Layer 2 of a small transformer language model trained on English Wikipedia (11 layers, counted from 0, width 64).
A neuron adds its activation times its output weights to the MLP's output. To switch it off is to set its activation to zero at one token and run the rest of the model.

Output weights of the MLP neurons that the questions are about. A number n stands for (n - 500) times 0.00091.
n6: 552 413 213 419 473 243 637 638 514 544 610 512 608 406 401 534 751 351 462 393 470 580 375 719 614 591 607 425 558 523 517 514 535 524 493 398 724 383 487 578 718 305 568 390 479 581 380 521 437 637 381 670 675 624 136 361 267 178 684 408 530 417 497 622
n45: 542 260 479 769 594 505 599 414 321 345 373 572 484 590 495 817 697 336 252 134 597 424 638 502 512 439 690 562 250 362 504 673 371 666 441 286 683 526 480 481 467 545 328 554 453 463 614 573 374 534 428 923 469 512 457 589 434 442 357 609 825 395 384 826
n57: 553 495 414 564 730 379 639 383 325 320 614 593 360 439 432 527 685 300 594 707 424 479 349 439 514 662 573 473 364 500 708 521 675 248 665 374 476 642 581 380 358 410 358 261 629 358 597 689 499 548 629 559 506 470 463 696 722 628 613 491 463 384 526 403
n78: 764 470 693 355 746 635 859 323 438 539 407 517 779 402 364 552 604 439 538 254 509 693 497 676 437 676 497 351 785 488 352 558 483 536 431 522 438 351 361 388 626 369 603 651 326 533 500 426 337 649 640 556 539 502 763 488 535 426 599 289 381 639 454 388
n102: 466 816 390 481 603 521 561 433 273 549 645 396 423 533 424 637 564 344 561 459 513 433 486 481 395 645 351 316 769 535 673 465 746 408 481 611 451 654 427 281 307 319 549 619 406 334 545 423 560 471 492 320 418 772 497 776 585 476 366 498 616 476 562 298
n118: 577 647 324 376 659 647 690 829 488 398 562 331 592 603 46 478 261 539 460 544 560 567 271 293 394 754 434 443 574 757 691 617 394 701 528 338 631 636 538 348 575 809 716 732 457 461 284 481 620 451 730 660 572 367 396 342 337 453 614 520 438 397 764 700
n123: 759 533 778 549 556 552 453 452 492 416 506 385 363 441 395 606 646 432 555 386 599 504 493 408 545 433 624 391 578 423 435 704 666 140 490 394 456 506 706 438 641 555 755 734 393 491 545 361 289 381 270 516 380 488 339 471 475 312 378 673 555 703 519 502
n132: 459 544 800 522 286 321 719 342 543 405 418 536 648 481 575 342 668 419 445 759 458 627 488 604 348 703 546 415 452 708 569 436 472 567 474 481 724 348 511 523 537 556 732 479 471 537 542 713 401 368 392 670 550 356 431 406 599 314 424 660 618 475 671 722
n140: 503 456 587 577 682 379 660 430 316 570 569 642 381 373 528 506 568 526 366 427 655 90 466 440 489 417 628 628 266 522 419 663 457 398 532 371 901 430 336 490 429 538 516 536 589 525 504 311 611 541 495 357 548 515 629 561 450 368 605 616 479 531 502 735
n146: 460 364 606 608 416 416 313 743 551 557 438 366 613 295 550 568 535 539 726 639 539 491 420 337 658 316 475 394 449 471 615 378 715 481 294 305 596 459 529 708 404 513 505 545 600 575 609 722 197 389 289 385 453 516 620 410 479 347 259 340 502 517 347 978
n151: 377 404 309 547 325 437 544 757 323 506 616 406 491 281 654 362 371 462 267 565 535 619 402 541 405 470 530 544 517 413 524 698 602 670 601 702 605 304 441 572 305 746 347 739 416 443 394 611 486 420 439 567 809 265 659 589 393 578 485 279 669 551 367 529
n159: 445 504 599 442 627 469 534 421 498 620 358 480 431 683 547 205 534 399 544 739 435 633 487 610 328 572 588 538 378 519 545 711 505 240 542 217 515 717 408 506 568 399 654 466 469 361 372 731 457 333 207 447 469 379 518 692 535 629 470 543 423 386 484 387
n160: 478 504 357 597 519 597 429 284 557 382 354 656 587 382 630 489 540 465 433 646 559 640 674 257 511 631 456 420 491 400 537 636 648 384 605 659 400 378 492 445 644 597 674 610 445 694 345 522 373 681 421 362 404 418 576 555 450 375 659 512 365 281 467 576
n172: 428 377 849 422 418 494 393 432 576 579 583 429 512 361 678 382 594 336 562 468 536 547 455 603 910 409 586 561 788 588 439 395 544 481 404 671 408 532 466 464 432 619 389 355 332 365 352 580 463 634 578 302 285 492 568 184 568 522 580 454 434 505 600 339
n179: 385 424 188 612 487 508 468 590 517 393 297 501 518 595 548 556 593 599 380 523 485 546 810 621 562 588 316 559 419 385 655 471 651 617 613 367 488 492 498 640 706 622 506 699 446 498 286 700 506 753 256 609 488 317 409 544 842 344 312 493 600 558 558 536
n187: 669 406 637 495 649 514 635 534 461 498 453 482 557 425 899 364 649 534 389 449 595 570 365 622 605 415 524 619 311 478 770 529 633 665 526 419 635 476 671 572 551 328 466 335 413 411 735 719 616 629 486 478 643 456 647 443 638 461 299 581 432 412 450 360

Each question names a token from some text and the token that comes next. It shows the activations a of the neurons there, in the order above. A number n stands for (n - 500) times 0.0032.

Then comes g, the gradient of the next token's log-probability with respect to the MLP's output, scaled to length 1. A neuron's effect is roughly proportional to its activation times (output weights . g). A number n stands for (n - 500) times 0.00097.

" to", then " complete"
a: 496 480 503 479 561 490 477 497 491 508 507 502 475 517 485 500
g: 333 671 512 418 468 408 590 258 673 471 605 779 582 811 533 477 549 588 649 561 659 762 616 516 434 377 519 548 376 599 668 545 478 404 558 412 720 642 591 499 585 652 487 448 512 786 629 391 466 437 706 377 541 391 424 245 651 498 566 572 328 602 619 549
Which neuron, switched off, raises the next token's probability most? n102

"2", then " |"
a: 469 487 519 481 501 511 513 365 477 490 502 486 436 501 500 502
g: 443 450 538 362 238 541 431 566 544 462 619 363 433 722 306 629 484 707 421 233 521 629 476 590 523 736 368 548 380 508 420 583 511 386 350 513 652 676 530 693 398 548 373 460 643 339 205 372 427 489 384 370 565 593 474 559 277 716 551 449 406 395 317 717
Which neuron, switched off, lowers the next token's probability most? n132

"cr", then "az"
a: 508 498 521 500 500 505 474 503 498 499 500 436 493 500 494 472
g: 519 582 460 501 299 541 684 401 582 587 738 531 830 517 660 641 399 383 359 375 473 700 339 413 552 373 515 348 441 395 391 561 364 450 378 475 449 312 642 329 452 416 377 523 511 564 490 301 614 504 519 644 247 666 580 526 484 662 725 616 806 505 660 525
Which two neurons, each switched off alone, lower its probability most, in order? n159, n187

" Shin", then "i"
a: 596 463 557 499 546 486 509 495 413 511 494 500 496 511 511 498
g: 487 485 811 576 597 656 363 502 484 505 431 381 623 625 296 394 422 562 334 726 455 548 513 483 506 582 498 587 446 506 532 350 544 447 516 444 589 673 482 165 344 275 561 348 181 611 637 474 469 476 479 535 807 338 452 638 492 525 528 245 645 612 324 461
Which neuron, switched off, raises the next token's probability most? n6

" ", then "Legend"
a: 433 502 503 540 467 536 508 504 483 513 502 500 492 490 487 509
g: 531 295 469 639 425 481 350 603 731 286 608 327 501 513 616 495 385 468 544 518 329 242 557 391 373 577 638 417 553 701 596 707 457 568 487 559 593 242 433 543 262 455 516 219 493 661 352 586 814 537 445 552 462 454 417 354 302 571 631 372 402 492 418 362
Which neuron, switched off, lowers the next token's probability most? n102

" a", then " recording"
a: 494 485 496 493 509 494 504 472 512 500 492 498 470 537 509 501
g: 749 484 298 471 431 354 456 441 440 615 473 509 464 425 734 495 428 397 525 593 567 563 697 276 411 401 711 350 497 506 701 393 656 525 602 587 542 455 555 770 526 613 513 549 650 491 734 640 564 562 397 347 552 374 545 642 318 376 778 839 622 574 515 598
Which neuron, switched off, raises the next token's probability most? n160

",", then " following"
a: 482 450 474 495 489 490 497 509 503 566 500 546 496 476 500 498
g: 482 585 354 518 395 402 427 604 588 528 473 580 530 756 487 448 565 164 386 578 536 549 656 587 567 479 401 627 606 770 566 739 548 547 425 495 694 540 437 216 765 387 426 464 357 416 448 380 706 350 546 447 291 508 518 446 641 514 743 525 321 382 472 729
Which neuron, switched off, raises the next token's probability most? n146

"2", then "B"
a: 397 494 505 503 498 514 511 456 481 491 493 516 473 506 499 499
g: 551 556 631 293 516 600 303 434 307 586 515 335 381 515 319 527 285 457 754 460 626 697 478 718 483 679 362 459 360 520 300 731 482 531 217 495 596 636 349 447 239 325 580 387 595 676 470 661 355 592 407 487 555 401 487 514 502 580 671 438 490 396 582 390
Which neuron, switched off, lowers the next token's probability most? n159

"1", then " Broad"
a: 442 511 513 500 550 506 501 489 494 498 498 508 469 489 499 497
g: 589 439 319 397 469 563 589 443 423 618 340 466 389 422 562 660 512 804 660 341 740 507 109 271 593 434 597 506 480 616 348 547 407 581 628 430 543 468 470 623 287 660 330 336 568 584 393 682 548 490 482 390 290 520 448 535 535 684 336 691 588 625 535 559
Which neuron, switched off, lowers the next token's probability most? n6

" (", then "featuring"
a: 463 495 506 512 503 494 499 514 494 500 528 514 505 485 540 483
g: 448 615 433 345 155 458 484 682 538 521 464 630 515 519 280 336 453 277 478 704 450 385 373 386 546 649 777 570 666 615 437 592 397 533 500 632 653 562 761 422 484 657 512 640 511 460 488 634 390 255 332 652 527 455 433 689 535 544 757 434 513 468 318 534
Which neuron, switched off, lowers the next token's probability most? n151

" Y", then "von"
a: 322 481 510 501 514 499 516 462 485 499 503 500 488 494 468 499
g: 464 545 550 345 520 634 436 447 462 568 442 604 361 373 480 667 502 698 607 545 611 593 476 629 652 552 543 702 266 599 657 625 723 489 654 481 242 437 625 694 428 536 727 662 334 440 531 511 703 709 343 672 701 326 461 541 757 558 577 385 319 466 493 402
Which neuron, switched off, raises the next token's probability most? n179

" |", then " Nominated"
a: 457 497 501 531 505 524 497 468 499 498 499 489 499 470 496 478
g: 514 561 362 440 588 444 632 293 764 683 460 621 370 671 719 775 294 446 533 376 594 658 656 362 490 406 578 607 489 483 829 523 496 377 582 485 768 423 671 393 609 508 465 505 486 658 654 624 611 429 436 474 633 345 457 608 523 410 554 701 711 445 583 488
Which neuron, switched off, lowers the next token's probability most? n172

"bil", then "ities"
a: 479 454 537 467 511 503 500 500 528 481 515 500 501 500 507 232
g: 524 326 478 436 608 524 544 448 660 640 511 466 341 488 343 420 620 429 317 389 542 548 556 542 634 606 561 624 529 406 531 517 461 487 564 329 236 90 376 361 595 594 567 762 544 461 383 231 682 426 601 543 167 299 635 361 525 392 645 519 464 560 454 569
Which neuron, switched off, lowers the next token's probability most? n187

"EL", then " ("
a: 480 499 551 539 517 501 550 506 498 499 500 494 438 516 498 496
g: 472 445 653 435 665 412 521 531 553 600 589 400 598 593 478 581 498 556 556 559 534 253 679 377 685 728 464 272 366 662 364 320 504 365 539 498 406 400 217 701 663 315 645 371 311 352 551 284 646 494 361 569 745 525 481 550 556 411 312 487 446 694 643 565
Which neuron, switched off, lowers the next token's probability most? n160

"rank", then "ing"
a: 485 486 612 467 563 496 501 503 513 502 506 505 477 496 485 502
g: 374 463 650 505 506 468 319 537 416 268 423 335 495 490 602 502 379 466 245 513 383 566 565 330 365 348 737 420 548 374 592 628 305 514 382 848 692 434 475 393 635 576 521 547 564 423 586 715 396 318 569 578 177 395 283 517 440 422 463 535 663 565 556 344
Which neuron, switched off, lowers the next token's probability most? n78

" ", then "key"
a: 371 483 501 538 469 541 501 502 497 501 512 496 492 481 469 506
g: 483 473 623 471 373 512 538 428 819 583 521 496 435 630 546 212 292 561 346 429 770 669 447 414 404 414 573 499 709 617 637 636 119 536 430 461 639 422 460 376 579 401 609 546 541 596 631 260 552 327 337 687 643 467 564 454 645 448 559 625 407 444 589 591
Which two neurons, each switched off alone, lower its probability most, in order? n118, n102

"y", then "."
a: 425 474 515 515 521 516 533 501 497 453 494 498 497 496 521 503
g: 486 459 473 622 351 681 453 589 440 675 612 440 471 912 473 640 383 478 265 517 350 417 562 638 377 583 600 578 447 532 625 523 414 209 376 480 480 381 436 444 582 659 662 405 542 597 676 206 524 615 532 687 388 679 470 387 524 397 555 562 294 674 423 331
Which neuron, switched off, lowers the next token's probability most? n146

" Ma", then "vin"
a: 392 476 492 516 499 505 521 511 288 502 496 485 498 501 508 493
g: 312 561 575 527 551 633 484 667 471 463 387 487 527 302 299 582 493 572 676 601 304 459 557 420 439 635 571 303 556 643 412 528 580 608 603 793 455 545 484 553 295 426 661 748 748 601 704 817 394 525 488 534 621 626 571 393 619 366 330 551 590 328 325 602
Which neuron, switched off, lowers the next token's probability most? n140

" L", then "il"
a: 458 468 491 510 555 509 553 508 486 491 498 510 476 500 521 503
g: 283 460 676 521 760 481 643 608 511 605 482 340 453 647 445 368 469 373 514 479 470 471 354 651 201 481 520 522 530 661 326 392 414 529 180 692 436 799 603 258 650 571 430 587 546 400 458 498 194 467 324 629 498 530 569 552 433 555 507 428 665 507 649 466
Which neuron, switched off, lowers the next token's probability most? n102

" to", then " no"
a: 491 485 492 477 508 497 473 492 496 499 515 506 441 519 484 498
g: 375 371 661 580 413 590 752 467 795 520 653 449 502 538 505 430 348 645 541 493 624 647 413 602 551 410 628 489 562 197 689 296 174 411 522 377 580 635 662 530 502 545 459 548 495 557 540 332 316 536 652 581 388 773 375 462 573 636 263 478 630 556 496 586
Which neuron, switched off, lowers the next token's probability most? n160

"-", then " S"
a: 410 460 488 518 478 484 501 505 498 514 499 499 497 490 521 480
g: 412 860 538 425 706 383 581 490 216 531 528 605 330 440 613 321 546 579 703 553 478 577 485 476 586 420 698 366 648 420 455 531 488 716 393 266 667 453 636 501 336 381 595 286 611 535 614 595 678 469 704 538 578 521 615 318 418 686 626 507 403 495 501 313
Which neuron, switched off, lowers the next token's probability most? n45

" some", then " friends"
a: 500 463 500 524 499 485 492 423 491 500 430 456 525 513 487 501
g: 640 376 446 817 540 766 218 591 327 550 650 574 507 439 641 620 636 285 598 641 569 454 342 456 653 516 718 502 650 468 702 385 318 305 455 618 510 497 608 576 507 551 304 379 527 321 668 447 653 401 408 549 534 521 509 516 542 664 706 508 343 585 456 617
Which neuron, switched off, lowers the next token's probability most? n132

"ense", then "tsu"
a: 502 503 564 423 508 500 524 517 522 496 506 497 499 541 507 502
g: 445 607 601 452 754 581 596 544 466 496 456 510 663 313 711 512 465 523 550 507 696 507 483 712 420 323 552 485 499 460 567 450 720 613 338 455 258 614 481 335 394 512 381 457 442 659 616 492 338 828 336 387 540 463 471 622 302 542 410 377 910 505 650 533
Which neuron, switched off, raises the next token's probability most? n78

"tsu", then "j"
a: 447 475 520 492 505 503 527 501 497 505 500 491 497 477 500 501
g: 660 320 434 427 262 668 487 617 579 560 333 407 587 743 644 421 416 441 669 617 640 418 365 653 711 647 566 541 452 431 635 763 573 483 266 463 302 558 717 682 509 661 457 529 560 567 569 691 609 444 463 520 573 463 597 511 537 731 233 488 446 315 511 396
Which neuron, switched off, lowers the next token's probability most? n6

"sen", then "gu"
a: 511 506 494 470 509 521 505 510 496 495 499 501 492 588 509 498
g: 612 506 444 548 451 547 638 571 78 586 607 351 612 402 602 637 715 326 368 600 572 443 488 410 514 453 685 536 610 587 601 486 729 684 555 516 343 492 396 439 507 781 416 336 571 304 454 399 283 692 474 335 475 522 425 511 563 593 756 382 357 346 548 450
Which neuron, switched off, lowers the next token's probability most? n172

" album", then " at"
a: 498 465 420 499 496 499 501 499 466 500 517 472 497 496 528 492
g: 446 607 449 518 367 132 376 469 662 592 445 471 492 333 615 722 415 149 494 563 631 375 489 578 481 591 388 580 600 373 412 423 434 593 387 569 731 652 529 840 717 488 424 655 466 406 464 439 582 397 430 509 454 560 542 661 193 474 645 579 567 525 522 593
Which neuron, switched off, lowers the next token's probability most? n57

" Ver", then "e"
a: 493 454 466 504 549 514 506 489 513 500 499 455 508 499 497 493
g: 538 506 521 392 523 544 382 442 556 556 480 336 480 639 440 338 496 687 501 608 615 642 689 203 523 527 436 584 669 711 227 219 523 522 492 251 673 493 381 555 576 441 442 165 281 447 489 467 469 387 522 569 423 551 447 768 539 408 602 431 605 767 511 412
Which neuron, switched off, lowers the next token's probability most? n45

" –", then " Joe"
a: 505 494 488 509 499 503 510 493 504 515 501 542 494 504 503 497
g: 373 469 528 511 767 492 447 685 297 414 627 411 248 613 332 445 387 498 692 492 372 459 602 516 645 553 490 317 415 607 444 405 454 399 409 197 720 370 713 416 574 337 551 395 434 527 686 738 516 352 524 559 522 478 310 510 489 498 452 771 558 667 358 336
Which neuron, switched off, lowers the next token's probability most? n159

" N", then "'"
a: 19 489 495 490 539 482 513 332 497 467 501 499 450 478 499 473
g: 612 555 523 558 559 388 543 288 443 547 642 601 509 364 707 477 595 558 448 547 544 244 554 698 626 507 504 481 282 688 567 298 638 506 615 503 559 345 544 777 367 566 543 612 204 401 461 455 576 768 556 467 743 642 594 456 360 421 472 526 186 651 556 387
Which neuron, switched off, raises the next token's probability most? n6

",", then " Anderson"
a: 500 476 468 485 489 485 502 492 499 596 491 525 505 484 500 500
g: 435 499 467 465 578 493 391 512 499 283 358 423 417 799 376 597 491 316 532 590 549 618 653 506 458 764 603 506 617 686 516 377 327 648 498 670 605 357 587 498 426 631 599 523 446 731 707 512 612 449 866 732 612 442 775 449 521 675 590 463 545 428 542 368
Which neuron, switched off, raises the next token's probability most? n146

"li", then "\""
a: 524 514 598 498 518 500 508 518 523 514 507 473 468 496 511 494
g: 486 494 352 538 526 315 435 448 253 512 381 694 536 625 529 332 521 417 524 391 471 396 599 749 642 369 534 380 407 339 539 296 624 626 636 446 534 266 450 609 533 575 537 487 369 573 323 500 435 702 269 451 591 561 543 856 259 596 404 502 432 415 301 726
Which neuron, switched off, lowers the next token's probability most? n6

" |", then " Won"
a: 492 505 504 530 502 522 495 514 498 493 499 485 497 475 504 468
g: 582 548 511 375 596 557 711 281 839 624 612 435 567 539 675 581 345 587 597 485 620 587 566 379 558 402 569 639 486 276 726 393 296 425 675 490 745 505 715 473 548 485 461 486 499 656 691 498 465 381 464 651 564 531 401 688 469 511 294 637 801 421 609 487
Which neuron, switched off, lowers the next token's probability most? n172

" passed", then " over"
a: 501 430 512 499 511 510 495 506 499 500 522 501 493 508 369 489
g: 451 566 502 685 390 509 453 369 626 513 519 776 470 468 381 401 307 794 704 478 352 336 372 543 378 475 598 454 382 469 349 350 369 322 617 405 655 250 527 543 574 455 693 478 460 295 700 359 599 545 510 483 188 533 549 476 341 481 276 554 511 580 630 340
Which neuron, switched off, lowers the next token's probability most? n179

"-", then "Y"
a: 336 432 508 527 494 501 500 442 488 474 501 488 496 478 492 488
g: 692 199 537 646 707 516 609 522 339 386 499 183 256 278 162 463 269 383 570 494 396 325 654 491 442 582 229 470 370 569 509 482 639 590 497 636 495 365 552 467 433 363 301 340 390 539 598 409 442 390 523 535 455 531 408 421 478 530 583 373 522 477 464 529
Which neuron, switched off, lowers the next token's probability most? n132

" had", then " not"
a: 484 492 497 503 456 483 505 484 504 482 512 456 491 509 520 501
g: 193 553 544 509 423 401 749 391 623 421 587 432 383 572 403 580 497 527 560 427 583 693 461 526 444 591 591 306 674 457 614 399 380 618 464 563 671 618 503 581 491 449 536 496 384 591 482 260 487 146 850 502 396 662 496 293 608 668 583 660 420 558 613 720
Which neuron, switched off, lowers the next token's probability most? n159

"\"", then " –"
a: 528 509 608 492 523 503 497 511 521 500 481 498 503 487 476 481
g: 570 766 567 645 632 353 579 449 369 590 375 731 433 372 514 565 661 577 532 538 454 440 450 590 450 367 612 653 377 401 333 214 535 745 657 566 261 439 334 500 737 371 506 682 238 180 440 448 491 500 501 364 528 447 527 497 435 346 432 494 678 530 514 550
Which neuron, switched off, raises the next token's probability most? n57

" High", then " School"
a: 513 440 520 499 550 502 501 491 510 515 496 432 504 503 506 502
g: 569 548 506 731 465 331 684 417 567 646 374 358 433 716 417 531 612 525 419 400 631 634 512 300 670 550 607 555 463 629 514 536 358 454 619 415 589 462 655 339 151 459 494 766 439 377 466 364 702 517 614 557 402 411 716 230 463 603 533 733 523 379 472 664
Which neuron, switched off, lowers the next token's probability most? n159

" jazz", then " and"
a: 505 443 537 495 507 503 500 513 504 500 528 508 478 526 496 465
g: 599 330 603 620 578 342 593 457 654 479 619 360 254 584 253 339 476 526 346 386 497 283 689 506 652 695 661 218 459 454 597 530 517 608 357 451 440 636 480 679 553 425 482 504 589 597 217 330 424 389 353 714 518 341 529 669 455 445 495 397 260 448 527 559
Which neuron, switched off, raises the next token's probability most? n45